Layer 4 of a small transformer language model trained on English Wikipedia (8 layers, counted from 0, width 96).
A neuron's activation on a vector x is GELU(gate . x) times (in . x), where the dot is the dot product.

Input weights of the MLP neurons that the questions are about. A number n stands for (n - 500) times 0.00096.
n18 gate: 430 544 383 519 226 478 228 703 600 603 446 648 743 567 444 425 612 650 419 574 459 557 545 353 545 464 437 802 493 515 463 577 504 615 318 408 240 531 582 308 423 324 220 504 500 611 454 678 410 589 571 368 624 412 473 469 582 489 560 431 492 469 603 578 564 617 606 714 582 544 418 412 255 575 530 552 436 329 334 428 384 546 473 533 704 443 886 714 480 488 473 633 389 395 348 624
n46 gate: 413 390 403 483 500 513 284 430 445 696 765 452 428 690 470 500 584 472 457 420 549 464 487 684 438 469 449 710 512 583 474 588 449 484 459 510 698 334 507 526 300 490 163 549 524 528 650 578 625 500 429 507 415 405 647 550 503 674 400 632 349 513 507 564 582 617 323 461 480 438 443 288 527 452 285 395 516 397 623 477 490 546 487 379 513 559 571 384 426 557 363 204 596 445 454 590
n47 gate: 464 601 446 579 325 398 412 753 594 744 555 579 484 618 424 448 287 485 319 532 416 600 625 500 477 500 451 310 489 520 235 467 464 679 292 524 597 618 516 439 516 258 387 467 588 569 575 541 397 737 538 298 622 679 520 282 548 194 446 586 445 402 543 599 450 666 511 706 393 480 540 394 179 420 373 534 666 420 550 508 484 441 278 489 469 399 768 737 528 484 333 551 480 596 195 386
n67 gate: 497 494 564 533 597 272 465 614 408 497 516 387 591 545 608 597 519 447 576 672 699 323 430 474 654 385 400 688 543 556 532 388 557 595 453 626 324 513 507 381 556 722 516 524 497 534 592 373 437 487 583 420 599 601 523 387 682 184 452 471 381 281 533 586 464 629 362 633 619 527 364 602 493 500 545 339 368 574 522 445 562 221 692 509 481 571 452 382 423 393 553 493 385 400 458 613
n140 gate: 430 556 763 540 487 348 605 494 449 582 576 383 591 590 723 527 554 303 503 450 404 448 424 480 667 478 377 533 565 480 440 509 440 369 603 531 333 523 633 323 536 562 380 433 356 546 553 488 410 672 510 603 518 520 609 450 271 468 474 431 583 569 425 484 519 406 600 438 473 571 487 487 576 695 555 421 439 574 494 622 780 382 761 304 581 607 734 506 520 256 527 409 514 439 516 692
n198 gate: 438 583 496 544 367 546 179 671 283 741 578 579 599 415 353 527 432 384 474 474 381 581 576 351 602 619 608 526 272 583 584 719 420 578 261 523 366 352 487 428 251 253 116 536 602 540 770 221 328 797 652 526 524 375 557 544 412 508 623 409 491 457 574 551 479 410 492 612 623 446 522 252 412 492 534 663 624 333 355 572 500 652 500 810 585 323 894 610 416 252 452 431 424 487 569 477
n204 gate: 454 649 609 329 278 456 352 508 603 603 864 694 459 649 508 547 709 359 571 496 379 472 452 521 759 367 358 483 434 550 767 594 412 291 426 616 467 558 596 460 504 558 60 209 610 627 459 372 433 575 432 300 492 443 467 425 341 625 552 402 475 533 562 764 386 646 567 426 367 744 316 529 317 508 618 496 520 410 544 520 641 500 582 237 569 582 669 427 399 529 538 193 342 419 406 444
n250 gate: 757 627 458 423 485 629 419 552 436 562 464 566 539 652 510 481 342 617 536 409 443 560 651 449 543 510 289 482 582 467 469 593 633 637 442 300 446 308 379 419 420 569 490 362 459 561 547 531 496 292 528 288 600 514 588 672 533 556 443 414 643 421 669 686 275 247 649 446 346 301 445 482 569 698 287 486 667 369 514 663 496 562 518 437 528 658 419 352 621 673 493 234 414 245 611 549
n258 gate: 493 361 692 625 507 757 450 398 481 549 471 504 388 535 423 563 737 538 394 489 561 575 606 573 454 448 430 126 661 456 521 514 407 507 503 538 475 587 408 600 643 569 486 497 478 537 730 624 389 537 379 787 567 710 511 552 669 340 696 518 493 406 591 408 410 504 490 446 706 289 467 474 412 326 496 468 747 522 550 489 694 562 460 307 682 680 472 418 478 652 367 247 632 325 601 542
n279 gate: 419 655 405 500 549 270 369 660 719 550 452 749 514 406 421 362 497 569 517 608 446 548 523 416 408 451 305 371 419 239 580 667 553 269 448 500 393 479 591 534 378 517 510 567 648 629 500 379 539 382 365 517 494 387 469 406 577 652 649 469 552 621 621 440 619 578 837 606 507 493 504 573 448 210 554 390 578 482 402 480 618 631 514 507 422 503 497 453 247 645 434 466 554 436 384 662
n309 gate: 611 509 542 416 416 410 571 666 407 478 553 401 602 587 540 432 455 367 553 349 334 568 416 483 604 378 605 490 506 553 484 412 500 622 557 649 592 553 500 425 643 636 503 469 354 664 517 381 584 406 429 534 588 507 477 429 366 484 610 635 621 305 751 481 467 415 462 694 487 675 406 596 463 403 582 401 471 570 451 471 543 390 431 148 360 793 526 487 591 348 745 526 459 513 294 638
n335 gate: 611 547 268 371 550 278 500 609 672 532 349 540 534 650 469 685 540 393 602 557 493 474 595 447 552 853 233 333 500 315 518 414 600 579 386 527 597 523 721 478 629 331 572 406 419 525 496 496 393 576 445 641 541 302 462 458 409 654 544 552 732 691 597 672 396 574 773 436 580 617 618 541 253 272 415 438 626 369 607 445 681 523 429 642 722 407 500 537 611 642 401 459 469 426 578 441
n362 gate: 477 512 497 447 381 412 532 506 571 351 474 500 548 437 503 533 380 528 726 260 449 596 582 467 548 457 681 579 442 412 358 590 510 383 423 575 461 285 457 548 520 640 462 636 530 512 716 509 460 477 430 609 614 500 352 559 665 560 545 451 500 240 711 352 388 446 357 338 434 547 460 562 470 437 449 456 407 512 535 526 862 594 526 484 538 506 510 535 381 623 609 578 524 659 166 408
n18 in: 441 465 500 646 433 373 328 460 513 394 368 484 618 432 542 551 508 578 682 321 565 379 552 450 783 406 291 654 415 541 456 496 521 582 383 423 381 599 450 480 334 541 544 573 449 573 149 729 659 517 644 479 674 275 496 367 658 448 251 647 475 196 566 492 593 585 476 619 746 427 341 620 346 681 585 413 294 537 629 532 231 496 525 516 642 520 765 854 563 504 437 553 329 383 159 637
n46 in: 452 428 497 462 506 396 430 518 267 584 642 479 509 522 486 377 417 638 408 315 571 370 469 529 590 366 443 713 565 506 409 620 343 418 599 385 707 528 545 512 338 639 300 412 677 506 509 565 407 618 580 548 523 459 624 430 583 651 469 444 411 377 472 613 612 630 491 591 465 399 413 301 519 565 354 460 311 414 543 540 434 541 560 314 639 603 645 324 564 445 455 544 624 404 606 674
n47 in: 500 328 425 469 348 559 578 744 548 632 531 504 496 534 451 732 556 493 519 461 579 575 601 477 613 471 404 392 475 654 136 504 504 462 307 768 668 458 481 541 457 266 537 464 351 418 346 543 656 469 418 574 472 428 624 683 500 369 639 718 465 285 293 746 621 651 324 550 772 663 582 562 477 627 315 559 481 462 583 557 327 585 267 641 662 390 586 646 586 543 255 397 500 515 413 636
n67 in: 316 478 399 500 503 503 591 509 413 450 260 379 583 595 497 427 563 500 474 719 297 627 569 555 570 476 432 559 488 539 500 555 786 510 595 615 252 500 670 560 549 723 509 494 583 238 685 494 566 640 513 510 652 442 624 507 749 503 626 381 582 474 548 497 577 357 413 680 435 433 520 425 389 434 567 541 510 593 510 516 666 526 510 353 471 317 639 465 470 451 549 622 433 630 423 564
n140 in: 497 649 623 534 429 567 532 558 410 510 314 433 461 652 570 401 607 399 436 379 334 526 458 292 568 418 414 537 553 493 561 393 639 540 739 569 493 470 712 412 584 666 695 370 493 466 403 522 392 517 445 524 671 553 443 581 440 490 500 411 695 666 454 249 428 526 633 513 591 441 503 560 524 484 578 359 614 560 633 415 703 420 827 292 497 381 662 516 510 449 537 622 414 497 526 302
n198 in: 329 661 408 472 338 532 236 410 432 675 509 441 240 244 534 558 582 175 359 756 468 454 373 467 615 558 527 424 487 670 527 571 23 505 176 261 309 209 581 390 561 327 464 570 519 500 354 412 367 401 363 604 582 481 386 661 182 564 486 211 595 902 575 382 380 745 406 584 363 558 748 275 258 422 565 423 472 461 500 445 429 467 640 473 311 165 495 669 386 591 367 579 345 546 634 388
n204 in: 527 555 713 458 399 452 459 158 484 431 366 493 284 377 475 504 593 413 285 604 612 601 455 542 586 486 599 350 514 546 474 427 224 439 630 392 569 600 213 631 623 565 430 560 308 486 531 460 648 577 668 566 581 447 458 450 283 332 466 443 616 462 424 422 523 681 405 310 276 441 617 596 338 627 594 581 395 607 406 609 308 466 614 275 620 580 653 702 442 672 740 394 599 410 753 368
n250 in: 470 454 529 538 489 554 713 579 647 368 448 464 448 435 469 332 410 571 504 545 686 394 330 673 361 729 607 294 451 541 575 447 209 607 320 349 626 723 651 606 560 340 525 732 530 406 526 574 440 421 478 530 568 530 556 251 688 315 562 507 628 481 411 435 551 767 411 441 564 508 413 526 466 395 551 539 292 584 551 617 425 604 556 342 770 651 551 478 201 519 643 430 681 522 309 484
n258 in: 300 527 662 511 361 840 441 421 470 586 370 369 468 521 427 419 451 531 572 529 532 496 692 558 574 507 414 373 635 655 417 534 182 571 442 556 407 755 351 451 543 428 386 387 618 557 370 547 526 710 552 540 510 668 511 460 562 262 493 461 711 425 568 524 489 366 366 496 620 504 336 424 482 514 567 573 719 446 532 479 601 493 711 320 652 514 468 370 332 412 645 233 545 257 408 552
n279 in: 393 548 219 598 560 406 680 744 513 758 462 593 383 397 593 137 799 432 492 538 182 293 512 551 554 460 670 428 441 152 370 532 685 340 464 395 525 496 615 562 373 353 476 543 345 469 407 456 320 449 397 474 574 546 423 526 756 632 685 269 457 694 387 418 616 537 568 219 453 658 633 487 351 591 417 476 550 519 463 740 627 644 550 439 272 701 739 364 431 410 419 667 448 364 438 557
n309 in: 525 467 607 368 586 419 570 605 387 354 572 374 688 628 600 449 558 533 428 273 411 647 321 500 537 468 542 553 444 478 446 420 500 494 512 588 556 659 551 561 563 572 647 578 411 724 591 329 529 481 503 560 626 450 604 516 431 512 448 565 639 254 702 518 602 515 515 636 544 584 500 572 547 543 583 416 472 618 531 454 462 384 422 292 371 683 467 546 662 494 655 534 429 570 281 673
n335 in: 473 317 289 488 449 507 710 225 652 327 485 541 580 429 507 468 466 515 585 282 470 447 354 169 526 500 544 484 569 519 64 529 802 469 398 384 581 546 602 636 663 312 504 479 327 572 612 507 410 741 571 414 557 462 329 492 477 545 587 400 496 627 761 444 371 523 448 695 601 584 508 458 313 575 727 723 697 517 579 424 388 458 477 664 428 573 500 515 402 649 453 531 472 504 481 745
n362 in: 507 448 349 493 423 510 493 464 500 408 373 362 578 393 550 668 467 448 658 486 373 547 444 359 507 409 536 614 503 521 457 484 465 449 766 589 377 312 361 433 462 459 628 516 465 519 661 377 556 617 523 673 701 551 386 531 649 480 487 459 507 207 616 357 301 288 422 337 531 429 424 428 604 447 409 467 389 536 537 503 761 428 544 480 550 429 597 520 417 319 569 826 394 611 247 339

Each question shows a token from some text and the vector x that enters the MLP there. A number n stands for (n - 500) times 0.0096.

" including": 461 461 580 498 616 556 575 546 447 462 659 369 387 607 524 413 551 550 581 525 377 442 347 463 455 516 589 506 530 579 527 544 433 425 529 484 392 513 353 447 496 495 318 663 556 433 478 520 597 511 456 397 575 595 388 470 636 487 514 448 503 612 362 404 419 443 501 521 384 527 534 397 607 572 622 563 458 616 743 493 510 724 588 481 532 517 439 569 569 569 440 484 570 518 533 439
Which neuron lights up most? n47

"aux": 481 486 568 522 403 473 457 382 587 528 500 507 554 502 736 438 553 290 573 709 433 454 468 567 678 477 445 398 566 444 475 492 388 368 584 459 475 519 480 522 657 518 542 477 479 459 465 490 491 471 505 520 502 495 510 361 600 453 512 381 423 463 462 551 541 579 476 515 386 455 336 507 453 442 446 390 447 630 678 492 504 315 509 406 466 570 513 594 471 422 593 512 503 539 451 540
The most active neuron and its activation: n204, at about 3.9

"t": 447 481 566 435 443 461 563 460 423 620 571 467 415 530 717 518 478 302 668 564 527 467 452 464 540 425 601 475 451 573 479 519 494 432 540 498 589 461 428 492 508 471 463 537 436 482 454 498 535 473 604 493 578 548 406 378 650 428 467 493 541 444 483 436 473 519 585 480 396 448 358 439 303 504 515 424 575 628 652 502 543 270 547 531 550 581 575 532 431 455 472 539 381 400 567 510
The three highest activations, in order: n204, n140, n362

" of": 469 442 536 362 584 621 470 544 470 456 544 484 507 463 655 428 548 460 502 458 299 520 459 546 504 537 537 573 503 515 466 441 540 538 513 492 536 570 438 581 507 397 597 649 501 384 524 519 597 553 645 530 563 374 569 378 566 463 457 546 376 507 339 368 543 364 497 427 376 431 504 558 580 610 511 561 520 630 630 616 511 545 492 494 518 515 444 547 438 500 385 487 578 618 568 426
The two highest activations, in order: n198, n258

"igh": 716 571 635 444 471 405 373 376 505 418 480 529 436 647 825 506 419 542 703 538 576 506 442 578 390 415 549 580 638 457 381 415 675 564 617 506 461 444 667 461 535 374 391 504 480 371 477 564 608 362 352 440 469 625 477 430 582 484 449 509 428 520 441 564 461 473 392 509 520 571 437 588 586 593 529 547 450 596 755 570 334 390 354 472 514 424 469 463 503 398 514 520 575 615 501 446
The two highest activations, in order: n204, n258

"19": 463 569 646 575 526 505 504 374 487 513 611 467 468 358 546 267 448 648 572 536 479 372 465 559 501 490 383 418 515 506 546 532 450 391 410 664 544 515 517 476 517 534 424 425 423 363 460 508 444 592 446 322 532 431 414 483 826 368 508 568 582 353 464 392 510 594 507 437 523 584 536 516 376 623 377 494 336 614 695 520 493 483 536 461 461 476 410 597 555 560 306 604 461 499 442 480
The two highest activations, in order: n47, n67

" We": 476 412 445 486 374 453 730 603 438 368 685 437 597 548 712 593 568 512 666 436 333 574 560 374 520 509 322 376 670 605 482 395 394 581 447 679 529 469 599 450 549 528 457 423 397 535 496 414 360 512 537 418 422 520 460 377 543 687 492 402 488 344 526 488 324 481 437 496 443 421 433 411 589 670 543 440 389 593 538 561 405 414 482 481 484 491 462 498 547 346 371 627 507 460 395 503
Which neuron lights up most? n309

" normal": 566 576 580 461 480 515 599 373 466 475 440 428 527 563 777 475 490 713 418 557 650 648 403 528 551 400 484 446 495 461 389 446 482 457 586 492 484 415 410 552 600 502 618 471 568 311 572 646 664 494 568 529 425 522 549 435 557 555 463 464 513 451 533 532 504 377 412 537 462 422 698 558 548 444 471 484 530 613 638 573 449 398 501 475 408 554 333 507 403 514 477 497 584 478 627 561
The two highest activations, in order: n279, n67

"io": 409 498 338 550 426 550 575 374 605 569 290 412 514 502 752 473 662 504 708 594 446 595 471 543 551 457 504 709 479 454 371 431 449 442 566 361 358 446 470 545 312 561 658 581 370 433 431 447 615 419 636 453 454 590 555 572 523 527 393 624 490 553 504 422 382 626 445 361 492 380 355 418 609 520 471 460 473 598 682 461 449 372 445 434 408 645 668 500 468 422 509 561 542 520 552 474
The three highest activations, in order: n140, n67, n362

" by": 553 458 682 397 556 594 530 522 433 450 635 333 505 463 536 384 490 413 486 409 403 479 387 465 428 498 673 571 521 503 465 541 474 343 576 463 461 479 483 490 519 446 553 623 598 378 504 552 466 531 575 384 542 455 680 379 602 402 594 413 489 585 344 505 518 460 298 476 316 686 506 349 576 499 476 519 328 594 797 449 568 560 534 578 399 435 512 559 706 509 511 414 260 558 513 560
The two highest activations, in order: n46, n140

"s": 506 454 547 424 397 397 481 525 456 643 642 516 434 545 666 418 544 245 630 476 489 433 513 532 495 467 532 481 521 602 445 402 502 537 492 407 488 433 465 657 438 597 434 468 345 453 535 436 474 538 493 550 598 577 538 424 473 536 449 412 340 454 394 545 478 678 560 402 420 562 378 389 466 570 537 447 496 607 877 504 581 323 493 463 565 658 548 639 448 536 420 479 419 407 640 511
The three highest activations, in order: n204, n46, n140

" is": 412 506 528 487 470 562 522 554 465 361 525 491 459 455 545 458 397 626 518 457 522 509 500 538 405 594 501 515 570 597 419 445 476 482 591 392 496 590 676 526 536 575 495 501 575 347 467 530 616 447 486 549 496 682 519 500 503 594 568 582 454 541 282 411 643 493 468 538 360 498 440 419 572 606 529 419 464 633 587 510 514 498 419 409 600 482 355 561 507 585 440 541 552 701 518 412
The most active neuron and its activation: n279, at about 0.18

" owned": 535 513 697 461 427 417 502 413 517 428 535 429 495 543 621 363 412 493 503 529 513 525 439 369 375 421 597 571 572 620 436 342 406 446 616 387 461 447 423 472 467 442 570 562 630 491 446 579 506 446 596 385 540 489 371 486 718 445 585 555 539 624 386 606 539 438 460 477 525 478 625 503 498 440 433 480 478 623 610 552 497 482 444 496 464 469 295 620 550 545 387 516 533 648 609 390
Which neuron lights up most? n279

"g": 565 480 481 368 581 500 478 326 669 547 491 470 485 592 830 450 569 362 686 673 403 491 555 498 515 397 583 567 581 438 577 434 579 466 507 559 540 422 396 556 410 623 451 500 446 500 407 489 584 514 612 499 583 479 408 505 627 534 496 493 491 450 564 417 469 441 628 551 486 456 444 373 585 540 486 367 496 615 680 572 516 315 507 605 499 572 536 439 520 446 498 645 465 513 527 515
Which neuron lights up most? n67

" Fre": 297 466 634 647 391 446 560 485 632 468 638 418 626 608 739 626 466 586 712 457 548 552 365 448 543 370 321 481 633 544 349 444 488 475 473 505 525 394 486 552 466 584 422 365 516 535 521 451 405 565 480 380 401 578 481 586 491 619 486 452 466 281 384 382 360 514 354 572 557 587 628 471 540 350 518 315 475 565 708 524 558 373 466 529 480 494 541 641 368 410 326 574 395 362 411 497
Which neuron lights up most? n362

" County": 473 567 416 442 477 479 441 373 697 505 444 493 638 490 736 521 505 439 684 595 516 502 550 488 557 443 484 449 557 552 567 572 612 566 650 515 560 413 610 581 465 477 556 597 593 411 365 588 576 636 440 428 631 528 384 470 532 488 483 345 490 464 506 452 593 509 455 566 465 384 424 463 616 496 596 401 494 621 588 519 556 358 605 520 397 482 426 513 379 448 467 579 336 491 470 531
Which neuron lights up most? n67

"lies": 559 437 471 481 463 552 652 495 289 550 552 454 378 432 654 332 413 439 656 567 680 435 497 433 613 509 628 421 699 544 496 456 426 355 715 410 337 485 675 625 478 531 389 546 469 432 563 376 465 446 445 501 563 627 390 520 625 426 414 466 498 408 325 536 601 543 480 553 574 513 585 478 480 626 409 416 419 600 764 515 566 426 569 503 523 658 536 506 450 462 536 473 608 346 523 479
The two highest activations, in order: n140, n258

"ery": 477 434 512 456 590 478 555 433 490 423 387 497 567 448 742 730 681 318 538 642 500 470 447 387 504 434 543 539 641 442 466 470 423 552 650 585 643 461 480 458 569 498 545 575 399 450 434 520 637 487 451 465 471 560 413 471 558 437 385 430 407 350 533 510 416 524 419 562 504 583 451 551 362 489 528 508 497 613 672 595 603 366 469 491 385 559 616 457 466 287 531 605 384 462 350 490
Which neuron lights up most? n309

" port": 396 516 496 471 353 555 501 451 577 341 536 342 451 600 770 526 463 523 577 441 494 510 537 454 514 451 520 590 537 506 399 403 484 382 495 606 544 459 540 539 535 575 615 499 462 389 497 740 455 496 567 531 582 585 606 457 554 357 662 493 551 497 477 404 400 661 531 540 606 441 381 499 474 393 521 465 622 609 578 518 260 438 684 621 625 543 419 526 517 403 420 615 528 461 547 533
The three highest activations, in order: n258, n67, n140

"lo": 511 484 460 555 446 523 640 351 712 521 569 468 660 436 830 510 636 324 670 509 520 448 471 409 566 487 468 407 580 432 475 427 538 392 553 281 249 550 427 521 485 428 456 534 363 488 574 480 541 473 480 359 441 503 411 504 623 439 439 452 524 367 336 490 382 634 506 482 382 511 378 407 505 459 666 349 526 604 688 558 535 275 446 458 477 625 509 501 541 463 493 491 488 465 508 499
Which neuron lights up most? n204

"e": 554 496 515 458 501 509 590 552 491 554 420 435 547 483 645 533 450 341 618 632 487 509 533 512 551 456 582 507 553 411 525 453 411 491 558 556 532 486 467 513 666 566 537 585 539 454 449 450 559 523 530 372 559 533 565 389 471 449 463 489 484 374 482 432 517 580 536 483 427 428 389 498 563 508 517 459 491 643 616 548 561 318 456 421 447 595 581 401 493 448 582 595 444 503 463 526
The most active neuron and its activation: n309, at about 3.2

" (": 526 429 481 533 511 577 571 563 425 324 379 447 564 472 499 462 423 580 757 531 432 458 387 538 502 589 462 462 712 463 488 523 538 443 545 501 609 524 613 570 499 399 479 442 474 398 414 421 454 567 560 537 627 536 429 451 430 616 481 506 576 528 483 482 530 677 479 460 465 686 585 515 394 453 561 494 513 619 781 556 469 609 627 654 469 459 425 474 591 536 392 447 463 585 446 419
Which neuron lights up most? n335

"Mar": 289 508 513 547 520 474 533 514 618 494 596 345 586 540 636 509 636 499 680 351 507 475 358 621 600 376 348 572 464 631 392 412 405 373 439 412 339 476 505 422 446 530 384 409 482 471 423 456 485 527 483 568 424 608 557 408 513 493 492 579 565 280 419 571 448 607 402 410 498 536 545 374 413 567 333 247 451 590 681 537 482 297 473 462 474 473 490 460 498 549 334 531 366 369 383 507
Which neuron lights up most? n46

".": 497 490 570 522 461 507 511 545 473 489 470 476 500 425 707 303 507 477 532 443 451 497 533 555 501 400 599 398 538 415 591 449 561 492 557 455 526 471 528 582 445 454 528 518 554 496 469 518 456 472 342 577 562 480 489 536 580 584 533 491 459 507 509 373 546 595 495 533 375 380 469 421 339 432 494 424 471 646 621 471 550 530 508 457 416 588 480 557 470 403 556 623 427 512 555 497
Which neuron lights up most? n279

"=": 583 408 647 545 479 507 628 710 483 428 447 501 564 480 898 453 488 652 543 575 507 551 517 652 477 553 440 589 468 501 615 431 512 564 534 396 496 508 518 541 357 452 547 486 518 384 477 511 576 483 460 652 631 452 468 473 664 407 385 376 624 392 471 470 349 516 496 469 354 375 252 524 358 710 320 468 472 601 520 514 423 486 438 524 493 628 573 566 397 414 446 505 475 476 455 496
Which neuron lights up most? n250

" part": 372 555 556 508 371 543 598 317 471 470 502 483 539 496 687 483 518 672 456 434 563 654 338 457 471 452 579 624 433 477 374 447 439 538 498 664 493 553 595 534 657 431 574 506 511 521 499 658 524 589 544 645 527 468 632 283 668 462 605 568 407 491 508 478 632 768 381 648 505 464 432 464 520 548 481 401 407 596 577 515 383 417 548 491 639 460 377 413 585 536 419 634 415 491 716 460
The most active neuron and its activation: n67, at about 0.85

" 4": 385 441 406 413 523 450 617 567 518 422 507 465 470 512 889 430 499 663 593 508 489 502 506 478 491 495 367 466 609 399 481 405 624 603 501 489 498 409 481 436 559 413 581 486 449 478 565 546 448 495 605 456 413 383 479 414 589 425 385 563 396 400 384 441 563 547 536 484 427 534 625 515 499 520 626 497 450 623 636 527 474 491 411 498 584 596 436 577 512 601 471 518 592 622 513 390
Which neuron lights up most? n335

"les": 504 531 530 522 530 481 612 400 456 498 530 403 387 481 722 444 523 300 620 629 493 506 339 570 529 504 568 442 609 473 463 505 438 476 656 422 464 497 550 582 499 516 404 515 447 440 484 439 378 578 423 533 609 615 440 509 409 453 415 497 405 430 440 504 546 665 454 378 510 462 437 459 493 502 510 503 441 628 710 524 610 347 522 428 510 542 554 386 478 497 597 494 520 422 345 530
The three highest activations, in order: n140, n204, n362

" st": 630 456 367 432 493 574 380 466 520 307 717 354 493 556 730 549 447 695 519 416 514 510 355 579 286 398 561 504 623 373 494 509 503 618 578 684 386 534 492 410 527 513 392 424 420 423 569 549 499 580 605 313 495 576 685 469 671 462 461 543 464 730 381 374 441 534 439 511 367 439 530 378 465 703 513 408 517 563 542 489 269 480 542 373 455 278 337 604 368 539 409 435 497 410 481 607
Which neuron lights up most? n46

" to": 505 494 494 609 461 579 530 532 461 489 497 562 518 510 665 444 557 454 563 545 475 534 425 430 535 541 480 365 611 524 504 617 520 509 592 432 339 420 458 517 467 545 603 623 483 396 503 472 408 412 470 550 517 401 447 419 613 621 623 552 424 447 383 342 474 406 486 474 508 408 453 482 651 596 549 400 552 633 461 554 552 576 360 477 398 502 491 544 481 564 364 676 405 469 508 569
Which neuron lights up most? n279

" the": 484 302 520 539 509 537 543 463 494 516 520 480 492 482 475 674 657 615 383 496 492 466 421 605 550 426 544 502 548 622 447 540 569 420 542 652 403 462 364 507 551 510 508 428 535 427 440 595 571 456 500 453 558 473 467 515 489 537 471 427 418 550 336 332 552 476 496 441 536 494 382 516 439 615 476 554 536 619 835 484 560 552 581 453 358 463 420 383 570 552 419 457 369 602 379 503
The two highest activations, in order: n250, n67

" lo": 482 400 369 573 457 515 402 529 505 580 472 465 547 638 643 494 549 621 731 384 503 606 397 285 501 439 430 504 685 474 320 336 446 522 647 447 330 454 560 435 449 524 631 453 334 580 459 552 559 466 454 490 435 465 554 488 438 515 424 517 485 468 295 475 380 387 441 535 388 521 418 491 630 540 490 342 477 583 638 556 293 354 283 521 523 382 552 661 513 456 453 593 550 438 355 471
The most active neuron and its activation: n18, at about 2.5

"an": 475 486 465 490 517 581 559 336 463 510 580 427 503 530 888 461 435 344 562 494 422 483 600 549 461 411 624 551 466 651 535 486 613 510 533 429 583 444 485 588 388 393 376 535 543 438 550 455 629 503 545 469 585 361 568 480 478 538 513 488 461 439 564 483 546 432 560 551 565 546 457 510 577 529 416 337 388 611 790 446 695 331 531 509 475 515 591 470 500 581 504 468 384 432 600 533
The most active neuron and its activation: n46, at about 1.6

" in": 463 451 466 478 451 494 468 485 536 502 432 471 508 546 568 451 551 422 571 411 457 490 409 605 404 579 504 569 529 599 499 644 551 478 497 499 394 514 365 473 579 453 480 678 518 330 449 542 542 474 540 526 560 412 479 445 569 530 508 526 464 503 421 390 582 612 349 456 450 490 428 493 605 571 397 445 499 636 640 514 488 493 527 434 439 508 420 633 534 502 495 558 535 508 632 492
Which neuron lights up most? n362

" Louis": 367 569 580 557 434 497 550 385 453 609 504 532 568 534 762 394 456 492 662 565 387 462 464 568 578 438 498 366 524 580 482 481 478 455 565 485 418 487 574 562 541 489 434 460 526 306 487 553 473 637 419 427 534 667 628 441 558 406 574 410 385 304 523 430 547 533 470 451 544 476 530 440 436 505 494 451 482 627 606 482 555 315 542 479 501 547 359 448 563 389 496 384 473 495 447 610
The three highest activations, in order: n67, n258, n140

"omm": 539 494 378 365 547 557 587 405 483 379 292 447 443 422 648 427 506 762 560 464 572 517 413 504 419 571 462 583 473 564 465 463 435 376 548 480 265 578 487 402 636 602 503 510 611 590 410 636 529 450 566 444 567 470 786 438 626 422 454 538 334 414 262 473 274 421 425 635 521 607 558 531 497 322 473 409 463 510 711 557 257 619 461 467 645 568 454 713 624 691 340 772 219 356 279 532
Which neuron lights up most? n18

" July": 386 494 467 494 667 460 644 315 549 398 489 435 592 511 726 327 617 490 530 486 599 457 641 544 519 473 483 396 440 533 464 568 565 488 601 572 334 379 549 435 447 693 555 562 417 400 548 529 501 629 605 505 498 526 493 433 549 465 446 424 439 317 352 574 436 636 525 541 511 641 629 511 374 600 392 514 396 614 771 441 458 411 354 580 442 538 393 468 490 569 540 405 326 469 559 577
Which neuron lights up most? n67

" signed": 423 468 651 545 460 594 592 532 274 536 394 389 442 528 624 369 376 636 440 420 491 454 464 366 404 402 552 563 563 654 441 427 406 319 538 599 424 500 494 482 517 661 581 607 614 436 300 536 529 597 509 442 543 447 572 509 479 361 649 521 519 482 504 678 595 554 396 584 492 650 649 501 508 533 431 493 477 605 752 546 519 500 460 512 466 483 427 685 550 666 527 575 481 687 545 350
The three highest activations, in order: n47, n67, n309

" for": 563 427 585 438 517 649 494 589 367 471 454 484 557 488 528 429 508 477 695 404 437 418 336 404 498 496 660 508 532 644 458 584 445 418 573 504 498 452 521 404 581 458 397 702 488 390 421 472 464 568 563 324 489 460 480 488 612 497 587 449 444 660 505 464 493 466 341 509 576 519 506 428 530 510 588 552 544 609 734 507 469 635 530 453 408 415 422 571 533 492 435 601 447 596 652 521
The most active neuron and its activation: n198, at about 1.2

"obe": 209 525 267 437 439 433 509 396 493 422 353 361 502 383 849 534 574 529 766 582 530 516 455 545 466 408 516 636 452 427 497 505 451 365 436 471 542 505 638 411 383 518 404 482 597 673 372 408 473 499 354 393 408 532 518 503 527 533 257 460 580 480 202 397 538 436 427 554 601 553 276 402 428 628 428 476 559 563 628 524 303 354 441 522 530 646 387 563 527 449 392 677 453 454 332 438
Which neuron lights up most? n18